Layer 19 of a small transformer language model trained on English Wikipedia (25 layers, counted from 0, width 96).
A neuron adds its activation times its output weights to the MLP's output. To switch it off is to set its activation to zero at one token and run the rest of the model.
A neuron's activation on a vector x is ReLU(weights . x + bias), where the dot is the dot product.

Input weights of the MLP neurons that the questions are about. A number n stands for (n - 500) times 0.0018.
n15 (bias -0.027): 409,717,399,550,580,509,472,713,440,570,581,179,697,439,675,491,315,575,440,609,363,398,325,417,471,733,458,538,416,300,660,562,321,641,364,295,524,741,585,750,680,184,643,421,595,769,745,606,203,665,594,435,519,472,619,216,336,316,589,770,514,202,416,612,592,490,320,386,449,343,635,607,595,500,428,88,378,329,558,336,589,430,405,609,683,541,297,491,574,380,607,264,643,699,629,228
n149 (bias -0.047): 402,421,527,438,431,546,439,477,500,560,371,268,256,486,701,478,735,338,369,344,653,399,555,486,344,381,473,443,482,757,310,688,463,958,814,569,477,579,716,756,266,314,395,316,522,404,429,473,477,392,444,354,708,670,395,528,148,526,731,305,399,348,487,560,477,519,504,550,273,429,398,692,803,495,580,632,780,441,653,729,324,338,280,680,595,468,407,545,754,614,413,626,322,607,732,368
n400 (bias -0.031): 263,431,495,712,432,102,357,379,505,490,566,476,663,372,366,291,281,348,553,542,662,331,683,539,120,655,641,325,388,597,422,545,770,495,275,482,480,298,593,786,545,741,630,612,699,408,365,457,481,634,559,398,430,656,431,400,912,304,202,601,363,524,615,476,461,520,793,529,365,496,613,571,608,984,600,408,552,61,449,460,652,647,505,272,329,524,438,590,706,394,447,584,624,683,375,420
n420 (bias -0.043): 627,608,496,488,691,315,607,412,728,504,504,598,496,206,543,620,112,436,666,377,356,370,563,709,322,538,353,357,458,723,504,427,521,381,513,623,538,757,735,803,504,615,367,521,356,471,526,471,605,632,572,726,500,420,560,465,411,330,746,522,568,660,420,411,467,367,599,492,346,216,700,548,655,299,630,353,427,379,667,351,764,411,573,578,757,458,424,521,454,492,210,517,474,479,287,444
n455 (bias -0.032): 330,544,559,790,763,390,752,550,532,324,331,683,554,309,472,437,529,565,287,647,295,624,400,546,240,486,505,443,652,551,597,523,370,366,546,768,393,416,540,561,603,202,382,592,509,312,481,546,587,577,412,486,467,753,557,258,444,586,759,819,251,491,261,698,641,660,647,916,550,450,580,322,594,805,363,125,277,454,399,567,324,672,289,644,495,468,598,330,627,463,482,542,406,463,436,556
n543 (bias -0.029): 522,404,495,487,458,482,495,619,265,250,513,335,319,574,416,320,317,287,650,625,897,610,523,468,519,812,642,538,219,417,505,552,268,296,435,336,519,388,646,793,402,435,491,380,361,559,472,395,816,365,463,486,439,449,369,666,296,535,546,524,597,620,496,587,454,467,885,748,536,688,358,524,299,619,585,386,633,614,553,462,588,278,486,554,196,486,329,437,672,874,587,449,542,411,760,213
n556 (bias -0.029): 425,255,252,203,462,533,422,402,661,374,326,166,435,461,622,548,506,787,581,245,505,500,316,408,714,413,478,190,681,331,517,796,698,445,473,403,600,478,773,550,478,406,711,817,202,870,382,576,478,441,280,272,433,549,687,602,401,792,418,963,401,866,294,265,478,879,412,521,749,738,447,181,405,545,410,364,553,690,677,670,643,313,327,350,274,570,181,585,462,543,304,644,662,611,798,416

Output weights of the MLP neurons that the questions are about. A number n stands for (n - 500) times 0.0012.
n15: 367,456,641,520,423,480,508,628,483,480,690,354,506,399,671,525,570,552,394,398,503,491,485,488,514,373,464,479,484,598,663,474,480,533,470,459,476,574,503,413,306,528,697,601,492,367,399,335,603,492,710,445,556,398,478,514,457,640,325,485,564,515,520,566,458,471,581,515,575,247,334,494,622,421,521,511,420,682,282,491,429,563,690,506,423,677,512,609,330,540,414,658,438,533,535,472
n149: 629,563,573,538,457,514,486,534,660,590,419,506,370,511,494,587,573,582,492,451,482,473,354,416,325,539,399,518,511,392,404,637,511,650,524,614,575,403,534,567,647,489,727,509,451,685,379,788,626,520,713,599,435,573,491,428,503,464,468,503,466,594,529,624,421,343,513,409,585,532,329,452,313,522,467,438,518,548,656,401,417,386,408,497,448,461,416,517,445,522,194,451,500,359,648,525
n400: 612,640,672,453,475,571,661,440,556,396,611,640,565,595,614,380,490,521,632,416,519,543,510,323,463,464,524,287,349,644,558,435,593,330,513,676,569,520,626,506,540,582,412,418,360,669,494,523,443,512,576,367,286,655,419,531,482,450,529,711,450,602,349,412,592,576,454,503,428,445,626,491,415,422,335,311,624,574,535,386,488,290,267,510,582,493,353,535,678,433,638,503,581,484,333,635
n420: 430,500,452,784,506,506,477,491,468,559,447,430,500,543,471,405,688,623,511,553,468,448,522,544,450,418,452,231,454,592,372,524,771,436,546,570,681,490,494,500,220,534,630,488,469,421,506,694,511,425,324,482,645,565,528,559,494,614,557,356,447,451,425,341,477,665,538,574,368,545,474,509,267,508,239,554,463,512,606,568,635,529,578,427,415,454,592,438,432,519,582,465,634,534,548,477
n455: 553,455,600,566,651,590,539,497,416,393,541,523,494,574,362,564,490,485,521,381,37,513,526,525,307,515,342,608,575,695,549,416,463,474,542,292,634,727,476,367,334,625,618,422,458,419,571,355,515,319,421,522,422,493,453,456,473,832,478,388,450,714,423,450,451,449,572,536,497,545,597,585,661,524,474,541,621,460,585,585,431,610,629,546,666,295,549,456,494,644,389,557,360,451,542,491
n543: 743,430,466,540,528,579,553,490,570,285,395,768,500,602,608,458,407,622,473,637,489,532,513,339,412,432,464,647,364,532,313,405,646,321,688,385,513,530,494,398,555,476,474,494,323,332,509,420,483,572,691,463,671,497,404,469,488,402,601,581,343,571,387,543,497,608,483,381,728,661,478,563,516,459,475,551,453,689,404,534,633,611,529,420,506,363,327,503,481,467,326,522,408,618,481,461
n556: 525,613,451,584,426,437,450,435,573,600,577,467,513,535,613,563,451,290,437,557,222,594,344,549,462,540,385,393,640,477,370,510,369,503,543,197,500,358,362,393,602,562,621,396,646,487,462,534,717,475,314,442,569,406,282,259,454,639,474,569,558,557,464,545,346,393,459,510,382,528,497,612,466,586,589,619,653,415,436,722,466,355,741,660,497,573,570,558,380,647,558,558,493,547,563,651

Each question names a token from some text and the token that comes next. It shows the vector x that enters the MLP there. A number n stands for (n - 500) times 0.011.

Then comes g, the gradient of the next token's log-probability with respect to the MLP's output, scaled to length 1. A neuron's effect is roughly proportional to its activation times (output weights . g). A number n stands for (n - 500) times 0.00085.

"ang", then "er"
x: 620,482,285,620,510,466,386,519,642,294,581,573,345,321,617,594,497,569,644,561,252,406,526,373,591,447,633,363,509,636,544,402,627,578,420,566,514,536,288,587,404,744,433,455,470,569,646,541,638,591,469,550,472,470,315,574,541,315,337,438,530,668,699,472,574,347,616,514,577,312,513,395,636,511,548,472,453,363,306,559,386,581,723,445,484,549,500,440,425,387,615,523,503,660,668,371
g: 456,494,452,505,446,495,527,514,372,615,529,536,509,344,684,401,554,410,379,536,401,538,608,384,551,305,738,746,565,665,329,402,596,521,396,610,534,524,797,475,521,613,723,512,516,632,518,484,352,475,414,563,310,384,547,649,464,622,510,472,357,429,476,490,532,571,466,446,512,601,613,661,402,275,235,585,488,430,346,525,504,362,772,478,406,590,513,261,282,256,541,506,523,758,709,378
Switching off which neuron hurts the next token most? n420

" is", then " conf"
x: 499,433,560,613,558,513,482,363,638,568,652,678,492,465,356,534,504,562,582,458,157,479,559,507,596,494,480,316,413,512,610,582,550,388,323,676,314,551,400,539,645,555,564,421,575,534,486,694,689,588,511,540,568,450,312,544,543,729,607,548,380,548,579,618,456,454,700,510,475,405,405,450,399,432,415,472,594,596,377,429,291,441,709,592,352,469,422,507,230,435,529,398,356,576,540,482
g: 267,421,611,396,525,531,513,344,465,585,559,483,542,461,752,311,586,437,747,526,579,231,422,701,222,691,469,564,330,436,477,518,543,439,542,338,326,522,649,403,595,542,771,541,371,599,493,557,330,443,457,521,423,848,511,481,473,523,607,301,585,475,482,290,425,555,553,278,415,533,724,340,343,628,456,544,592,548,574,496,532,623,276,413,401,588,608,502,589,543,529,547,562,506,534,565
Switching off which neuron hurts the next token most? n420

"re", then "ant"
x: 537,543,462,430,519,651,389,533,603,404,528,532,396,637,607,419,554,563,276,447,173,390,598,585,640,510,516,326,331,604,324,553,595,497,329,588,441,634,377,526,491,659,598,453,403,495,738,704,512,486,608,508,596,501,499,675,222,524,557,507,394,583,512,636,510,479,443,563,570,549,310,562,447,572,489,411,649,481,467,445,417,616,656,575,749,564,297,293,295,464,586,435,374,551,496,381
g: 420,553,681,534,544,468,561,599,476,595,589,343,706,519,692,459,359,366,535,449,484,316,477,523,513,341,757,665,375,684,418,503,490,471,419,224,346,608,659,412,343,645,589,747,536,592,619,259,476,417,492,723,508,552,547,651,387,372,373,538,543,530,435,605,283,622,207,628,546,413,518,412,605,196,317,593,513,498,574,425,385,595,500,422,424,447,496,470,370,657,516,615,560,520,615,446
Switching off which neuron hurts the next token most? n15

" 26", then " years"
x: 584,557,357,609,597,420,508,360,411,480,613,651,335,477,368,609,568,538,476,470,142,376,405,418,588,674,652,524,446,565,518,549,622,473,431,467,444,456,327,592,568,549,355,505,499,610,577,549,543,538,541,350,536,559,376,619,568,755,497,566,356,445,687,670,620,352,688,514,593,641,432,483,417,377,371,407,488,234,453,435,443,536,720,539,558,505,368,366,418,384,594,498,386,575,636,532
g: 517,470,444,391,379,571,637,512,642,549,524,685,465,436,530,668,490,549,584,640,456,447,576,585,389,749,420,454,548,470,226,611,449,480,369,397,706,485,629,529,348,508,812,528,226,469,621,341,204,586,446,570,404,406,496,414,592,639,457,378,395,534,584,540,324,541,406,615,524,335,442,313,425,266,440,499,458,542,440,534,692,536,532,232,647,600,444,557,604,743,438,679,626,393,409,611
Switching off which neuron hurts the next token most? n455

" pre", then "f"
x: 504,357,641,509,607,391,465,548,453,542,494,681,334,571,415,495,639,577,467,405,313,296,679,464,597,544,332,170,421,676,290,570,702,450,438,520,353,578,391,712,576,660,576,573,482,473,601,516,518,362,434,547,662,702,410,611,421,491,567,550,411,531,574,749,526,513,621,565,390,403,353,397,472,505,419,582,489,453,446,543,535,427,811,614,626,540,419,282,361,447,547,377,409,542,435,520
g: 547,426,405,425,416,472,405,472,420,386,470,631,158,438,426,332,593,514,398,519,468,624,495,359,583,631,513,686,444,486,555,511,703,511,390,487,627,554,478,624,584,508,446,478,412,414,806,635,341,509,361,465,513,479,631,394,487,597,442,507,638,553,414,726,607,228,718,485,617,559,562,231,578,629,729,371,600,479,518,600,464,524,393,470,527,502,562,539,495,313,143,418,608,383,780,440
Switching off which neuron hurts the next token most? n149

" be", then "a"
x: 485,464,444,488,573,504,471,485,461,625,559,660,406,527,593,461,570,542,650,383,313,565,507,346,620,566,256,332,458,473,538,522,533,479,393,718,373,623,284,631,764,692,594,484,560,555,566,510,405,440,407,690,573,628,251,627,548,537,501,464,326,541,536,712,586,440,645,541,404,391,337,517,508,493,367,543,423,432,509,434,376,529,697,639,497,523,422,304,312,428,585,488,323,588,462,589
g: 533,482,472,395,348,586,658,326,438,427,522,620,353,545,558,417,465,460,636,543,487,665,486,426,485,403,348,439,473,549,568,397,494,562,681,408,546,648,605,422,684,264,476,611,566,647,485,454,660,631,608,508,407,500,617,681,445,445,669,605,561,310,597,349,586,647,382,285,578,563,509,511,437,588,454,701,220,450,785,364,240,505,367,436,251,591,342,495,350,756,492,636,512,376,587,350
Which neuron, switched off, raises the next token's probability most? n455

" ad", then "-"
x: 424,394,621,603,735,404,563,394,452,586,563,777,478,501,288,704,614,610,460,479,331,418,459,533,648,448,527,125,411,703,463,337,600,386,519,550,260,576,316,745,552,654,467,441,568,531,607,494,654,482,309,571,614,602,453,568,411,442,518,449,432,370,645,659,499,567,546,572,508,383,460,411,485,492,543,617,550,354,424,531,457,434,679,565,484,332,469,351,439,559,610,447,424,543,463,452
g: 486,580,469,292,629,573,388,494,452,435,622,406,235,582,309,453,622,445,493,413,412,351,516,389,429,563,583,443,404,600,622,612,769,580,394,490,392,531,536,548,435,502,383,380,499,172,409,650,501,594,405,548,616,621,439,498,844,336,282,661,532,618,578,556,449,568,548,521,435,695,310,387,355,480,438,516,581,536,427,471,648,491,568,418,637,602,258,603,483,490,527,368,631,672,830,455
Which neuron, switched off, raises the next token's probability most? n455

"ine", then " to"
x: 452,408,571,612,501,652,464,484,655,533,539,600,492,429,489,499,480,574,559,518,108,450,483,518,460,457,606,458,425,564,479,517,539,625,366,577,425,542,413,565,635,473,451,225,565,429,483,566,614,444,409,535,500,594,394,684,584,805,537,499,351,422,626,665,585,435,594,503,469,322,517,407,482,466,371,577,606,434,330,273,458,453,572,692,596,655,447,417,373,429,590,597,277,497,516,604
g: 575,384,420,366,519,714,428,176,565,687,590,471,299,337,519,697,682,519,525,338,402,418,567,522,514,528,667,631,389,444,537,603,471,529,311,446,787,544,439,464,502,408,336,437,378,740,549,528,491,367,573,489,591,628,488,528,438,421,659,506,561,428,719,451,397,409,637,355,865,346,259,573,465,661,381,603,478,479,545,473,542,309,342,528,437,548,521,596,596,382,420,512,658,538,377,525
Which neuron, switched off, raises the next token's probability most? n455

" go", then "ing"
x: 616,431,523,609,502,386,504,465,480,648,704,661,392,365,422,618,476,523,521,547,266,400,522,448,642,573,516,349,431,506,429,463,704,481,292,547,469,728,345,538,699,609,542,444,648,512,633,553,617,485,446,630,618,485,460,407,553,638,349,461,516,325,746,754,399,443,555,448,498,239,336,469,416,559,294,429,610,476,546,492,377,417,512,591,427,499,441,460,325,327,634,538,421,581,548,537
g: 615,518,483,425,585,838,635,652,299,644,500,385,290,309,642,385,516,633,354,337,404,449,458,431,607,437,358,554,554,490,617,288,474,498,549,683,544,467,497,604,447,770,580,660,567,662,588,341,422,498,462,774,473,493,402,504,532,353,305,386,452,384,377,583,560,460,412,725,411,337,423,426,536,399,491,549,434,569,422,591,315,361,696,462,547,413,560,362,420,525,565,663,570,392,730,651
Switching off which neuron hurts the next token most? n15

" sh", then "op"
x: 646,302,532,694,570,646,389,331,480,654,544,601,508,351,408,668,511,610,664,388,440,390,513,423,639,481,364,348,384,503,414,420,646,593,531,533,420,610,347,552,612,570,467,570,553,621,673,479,606,521,509,662,639,500,436,553,342,569,608,321,395,460,557,605,377,620,629,543,560,424,257,369,431,377,566,478,673,300,541,227,465,526,734,544,448,540,458,339,251,342,557,627,412,475,587,527
g: 367,573,274,418,520,545,680,616,519,533,494,438,310,639,304,404,558,458,548,448,411,647,589,407,579,498,471,397,533,516,628,284,591,341,641,562,442,371,458,386,693,643,417,257,570,448,521,449,602,422,381,789,551,236,536,722,178,477,536,324,517,397,369,669,692,632,404,527,323,559,575,528,489,566,546,603,476,669,523,586,484,431,741,526,432,507,359,694,436,383,619,461,541,393,621,571
Switching off which neuron hurts the next token most? n420

" est", then "im"
x: 465,456,543,526,622,711,504,563,633,307,537,579,430,495,584,625,535,495,495,438,372,419,310,577,603,468,667,390,382,559,403,579,466,440,427,528,381,627,160,659,670,614,519,401,656,648,463,567,739,392,437,586,530,306,432,572,444,519,525,495,386,541,594,671,520,560,741,437,498,472,331,511,446,392,294,570,685,410,443,406,440,586,690,456,301,439,336,263,640,494,521,648,357,560,550,409
g: 421,453,406,459,629,291,519,678,540,644,587,554,597,497,646,589,623,560,584,657,491,399,461,430,440,466,500,559,496,686,479,330,310,280,501,397,370,733,304,486,537,407,706,546,530,409,669,729,746,298,636,238,495,410,620,514,401,513,465,612,621,250,345,678,325,536,418,570,489,532,630,509,637,382,408,505,605,492,614,508,395,533,391,212,529,369,515,450,519,468,298,659,613,488,555,418
Switching off which neuron hurts the next token most? n543

" international", then " d"
x: 572,523,484,517,572,543,557,511,524,516,628,598,392,457,679,545,682,592,500,441,253,397,422,351,668,672,610,301,678,437,422,496,646,453,304,616,367,610,439,647,604,546,500,432,532,500,622,537,540,257,467,615,610,469,330,558,730,664,464,477,338,507,594,709,498,397,529,435,483,404,435,397,468,486,265,356,589,517,431,336,308,508,674,575,526,426,368,366,608,545,495,567,242,572,591,492
g: 430,636,425,477,383,475,358,646,528,662,462,579,597,358,449,673,428,468,414,374,449,342,521,473,484,426,287,613,630,484,368,420,451,533,368,501,376,560,371,281,574,574,662,544,411,450,224,623,622,451,539,611,399,639,504,494,724,497,550,353,262,825,560,518,333,519,590,290,586,667,706,442,420,429,660,667,458,688,369,742,440,428,435,596,616,515,621,419,310,544,673,492,553,594,397,428
Switching off which neuron hurts the next token most? n455

" third", then "-p"
x: 638,552,438,512,497,541,529,389,434,623,503,555,166,525,402,653,653,523,337,440,213,357,552,442,594,533,569,367,575,551,368,542,651,553,525,539,365,555,469,614,627,507,487,474,560,541,697,672,496,471,482,505,571,586,366,476,582,693,484,275,326,491,624,639,477,622,647,405,535,524,390,391,478,385,285,437,528,411,503,342,331,493,813,578,654,592,292,517,395,398,535,539,314,618,609,522
g: 353,323,471,263,716,586,602,725,462,625,419,414,466,500,399,537,688,361,532,286,741,519,355,429,352,751,280,424,440,696,403,644,621,606,657,414,363,398,544,541,473,645,656,416,409,545,430,493,357,571,418,351,562,647,326,588,568,527,371,610,490,600,497,470,548,471,500,542,483,463,393,429,270,409,508,520,427,408,461,686,659,337,429,557,505,559,374,400,650,804,502,682,618,567,465,447
Switching off which neuron hurts the next token most? n149

"ri", then "z"
x: 416,404,308,515,422,446,451,499,522,483,634,332,464,392,348,741,317,628,521,431,415,364,409,656,692,579,542,235,505,481,447,545,657,461,379,503,454,692,263,629,582,699,690,354,588,559,614,595,406,425,418,505,443,478,519,545,446,414,564,469,629,531,739,521,613,409,515,491,727,466,536,526,678,573,412,581,479,320,309,434,449,550,760,608,559,444,540,353,241,414,509,466,417,561,698,511
g: 420,685,475,604,518,636,443,509,688,645,443,456,406,611,223,502,504,585,469,659,421,446,505,463,606,259,617,420,670,569,702,468,490,726,484,381,510,421,388,236,613,553,507,482,510,507,439,371,472,428,451,461,366,205,469,597,698,412,391,529,555,738,618,573,349,745,540,462,555,591,493,603,447,496,643,431,273,400,764,402,505,566,344,415,290,479,534,542,425,616,717,558,421,506,340,338
Which neuron, switched off, raises the next token's probability most? n400

" of", then " the"
x: 580,385,538,638,461,494,499,457,566,419,546,691,511,482,412,618,442,583,620,598,34,426,370,553,534,414,529,376,465,591,518,537,590,533,425,580,325,581,436,552,548,541,554,335,548,430,568,555,630,511,488,539,663,561,298,602,587,772,549,552,333,509,497,623,512,459,559,542,425,524,512,380,464,453,420,467,573,425,318,332,442,516,716,589,475,517,456,411,380,460,512,548,271,573,565,626
g: 465,418,582,524,516,370,389,571,275,389,562,504,485,643,434,481,662,680,576,635,433,573,545,535,453,445,399,756,184,836,651,356,462,629,590,548,593,221,399,539,462,611,394,349,563,488,704,456,442,664,476,735,415,494,457,601,586,414,475,419,547,531,404,582,501,582,448,562,253,497,624,338,523,532,611,601,541,247,407,310,423,564,563,508,486,818,462,404,379,459,541,369,363,426,523,559
Switching off which neuron hurts the next token most? n455

"it", then " g"
x: 585,425,577,307,420,450,432,643,593,402,634,587,353,488,630,529,438,646,488,403,299,479,395,268,658,414,647,459,431,422,477,499,542,515,466,615,358,545,306,558,611,497,498,454,601,664,614,706,547,434,521,617,645,534,363,495,361,483,246,594,336,533,586,701,686,613,643,564,515,481,382,477,474,439,421,527,591,362,607,352,480,580,672,494,340,563,369,335,535,498,794,609,303,441,608,385
g: 499,598,551,518,440,593,536,597,538,631,436,503,642,293,452,264,379,485,509,659,271,828,627,358,420,546,583,445,613,340,299,612,603,649,398,699,479,419,583,413,571,253,830,490,366,427,413,347,563,357,357,427,568,386,406,632,548,574,517,573,499,366,536,435,476,346,488,517,595,547,621,509,320,449,641,589,502,548,347,773,507,362,566,636,492,620,492,350,384,730,449,414,424,505,437,620
Switching off which neuron hurts the next token most? n556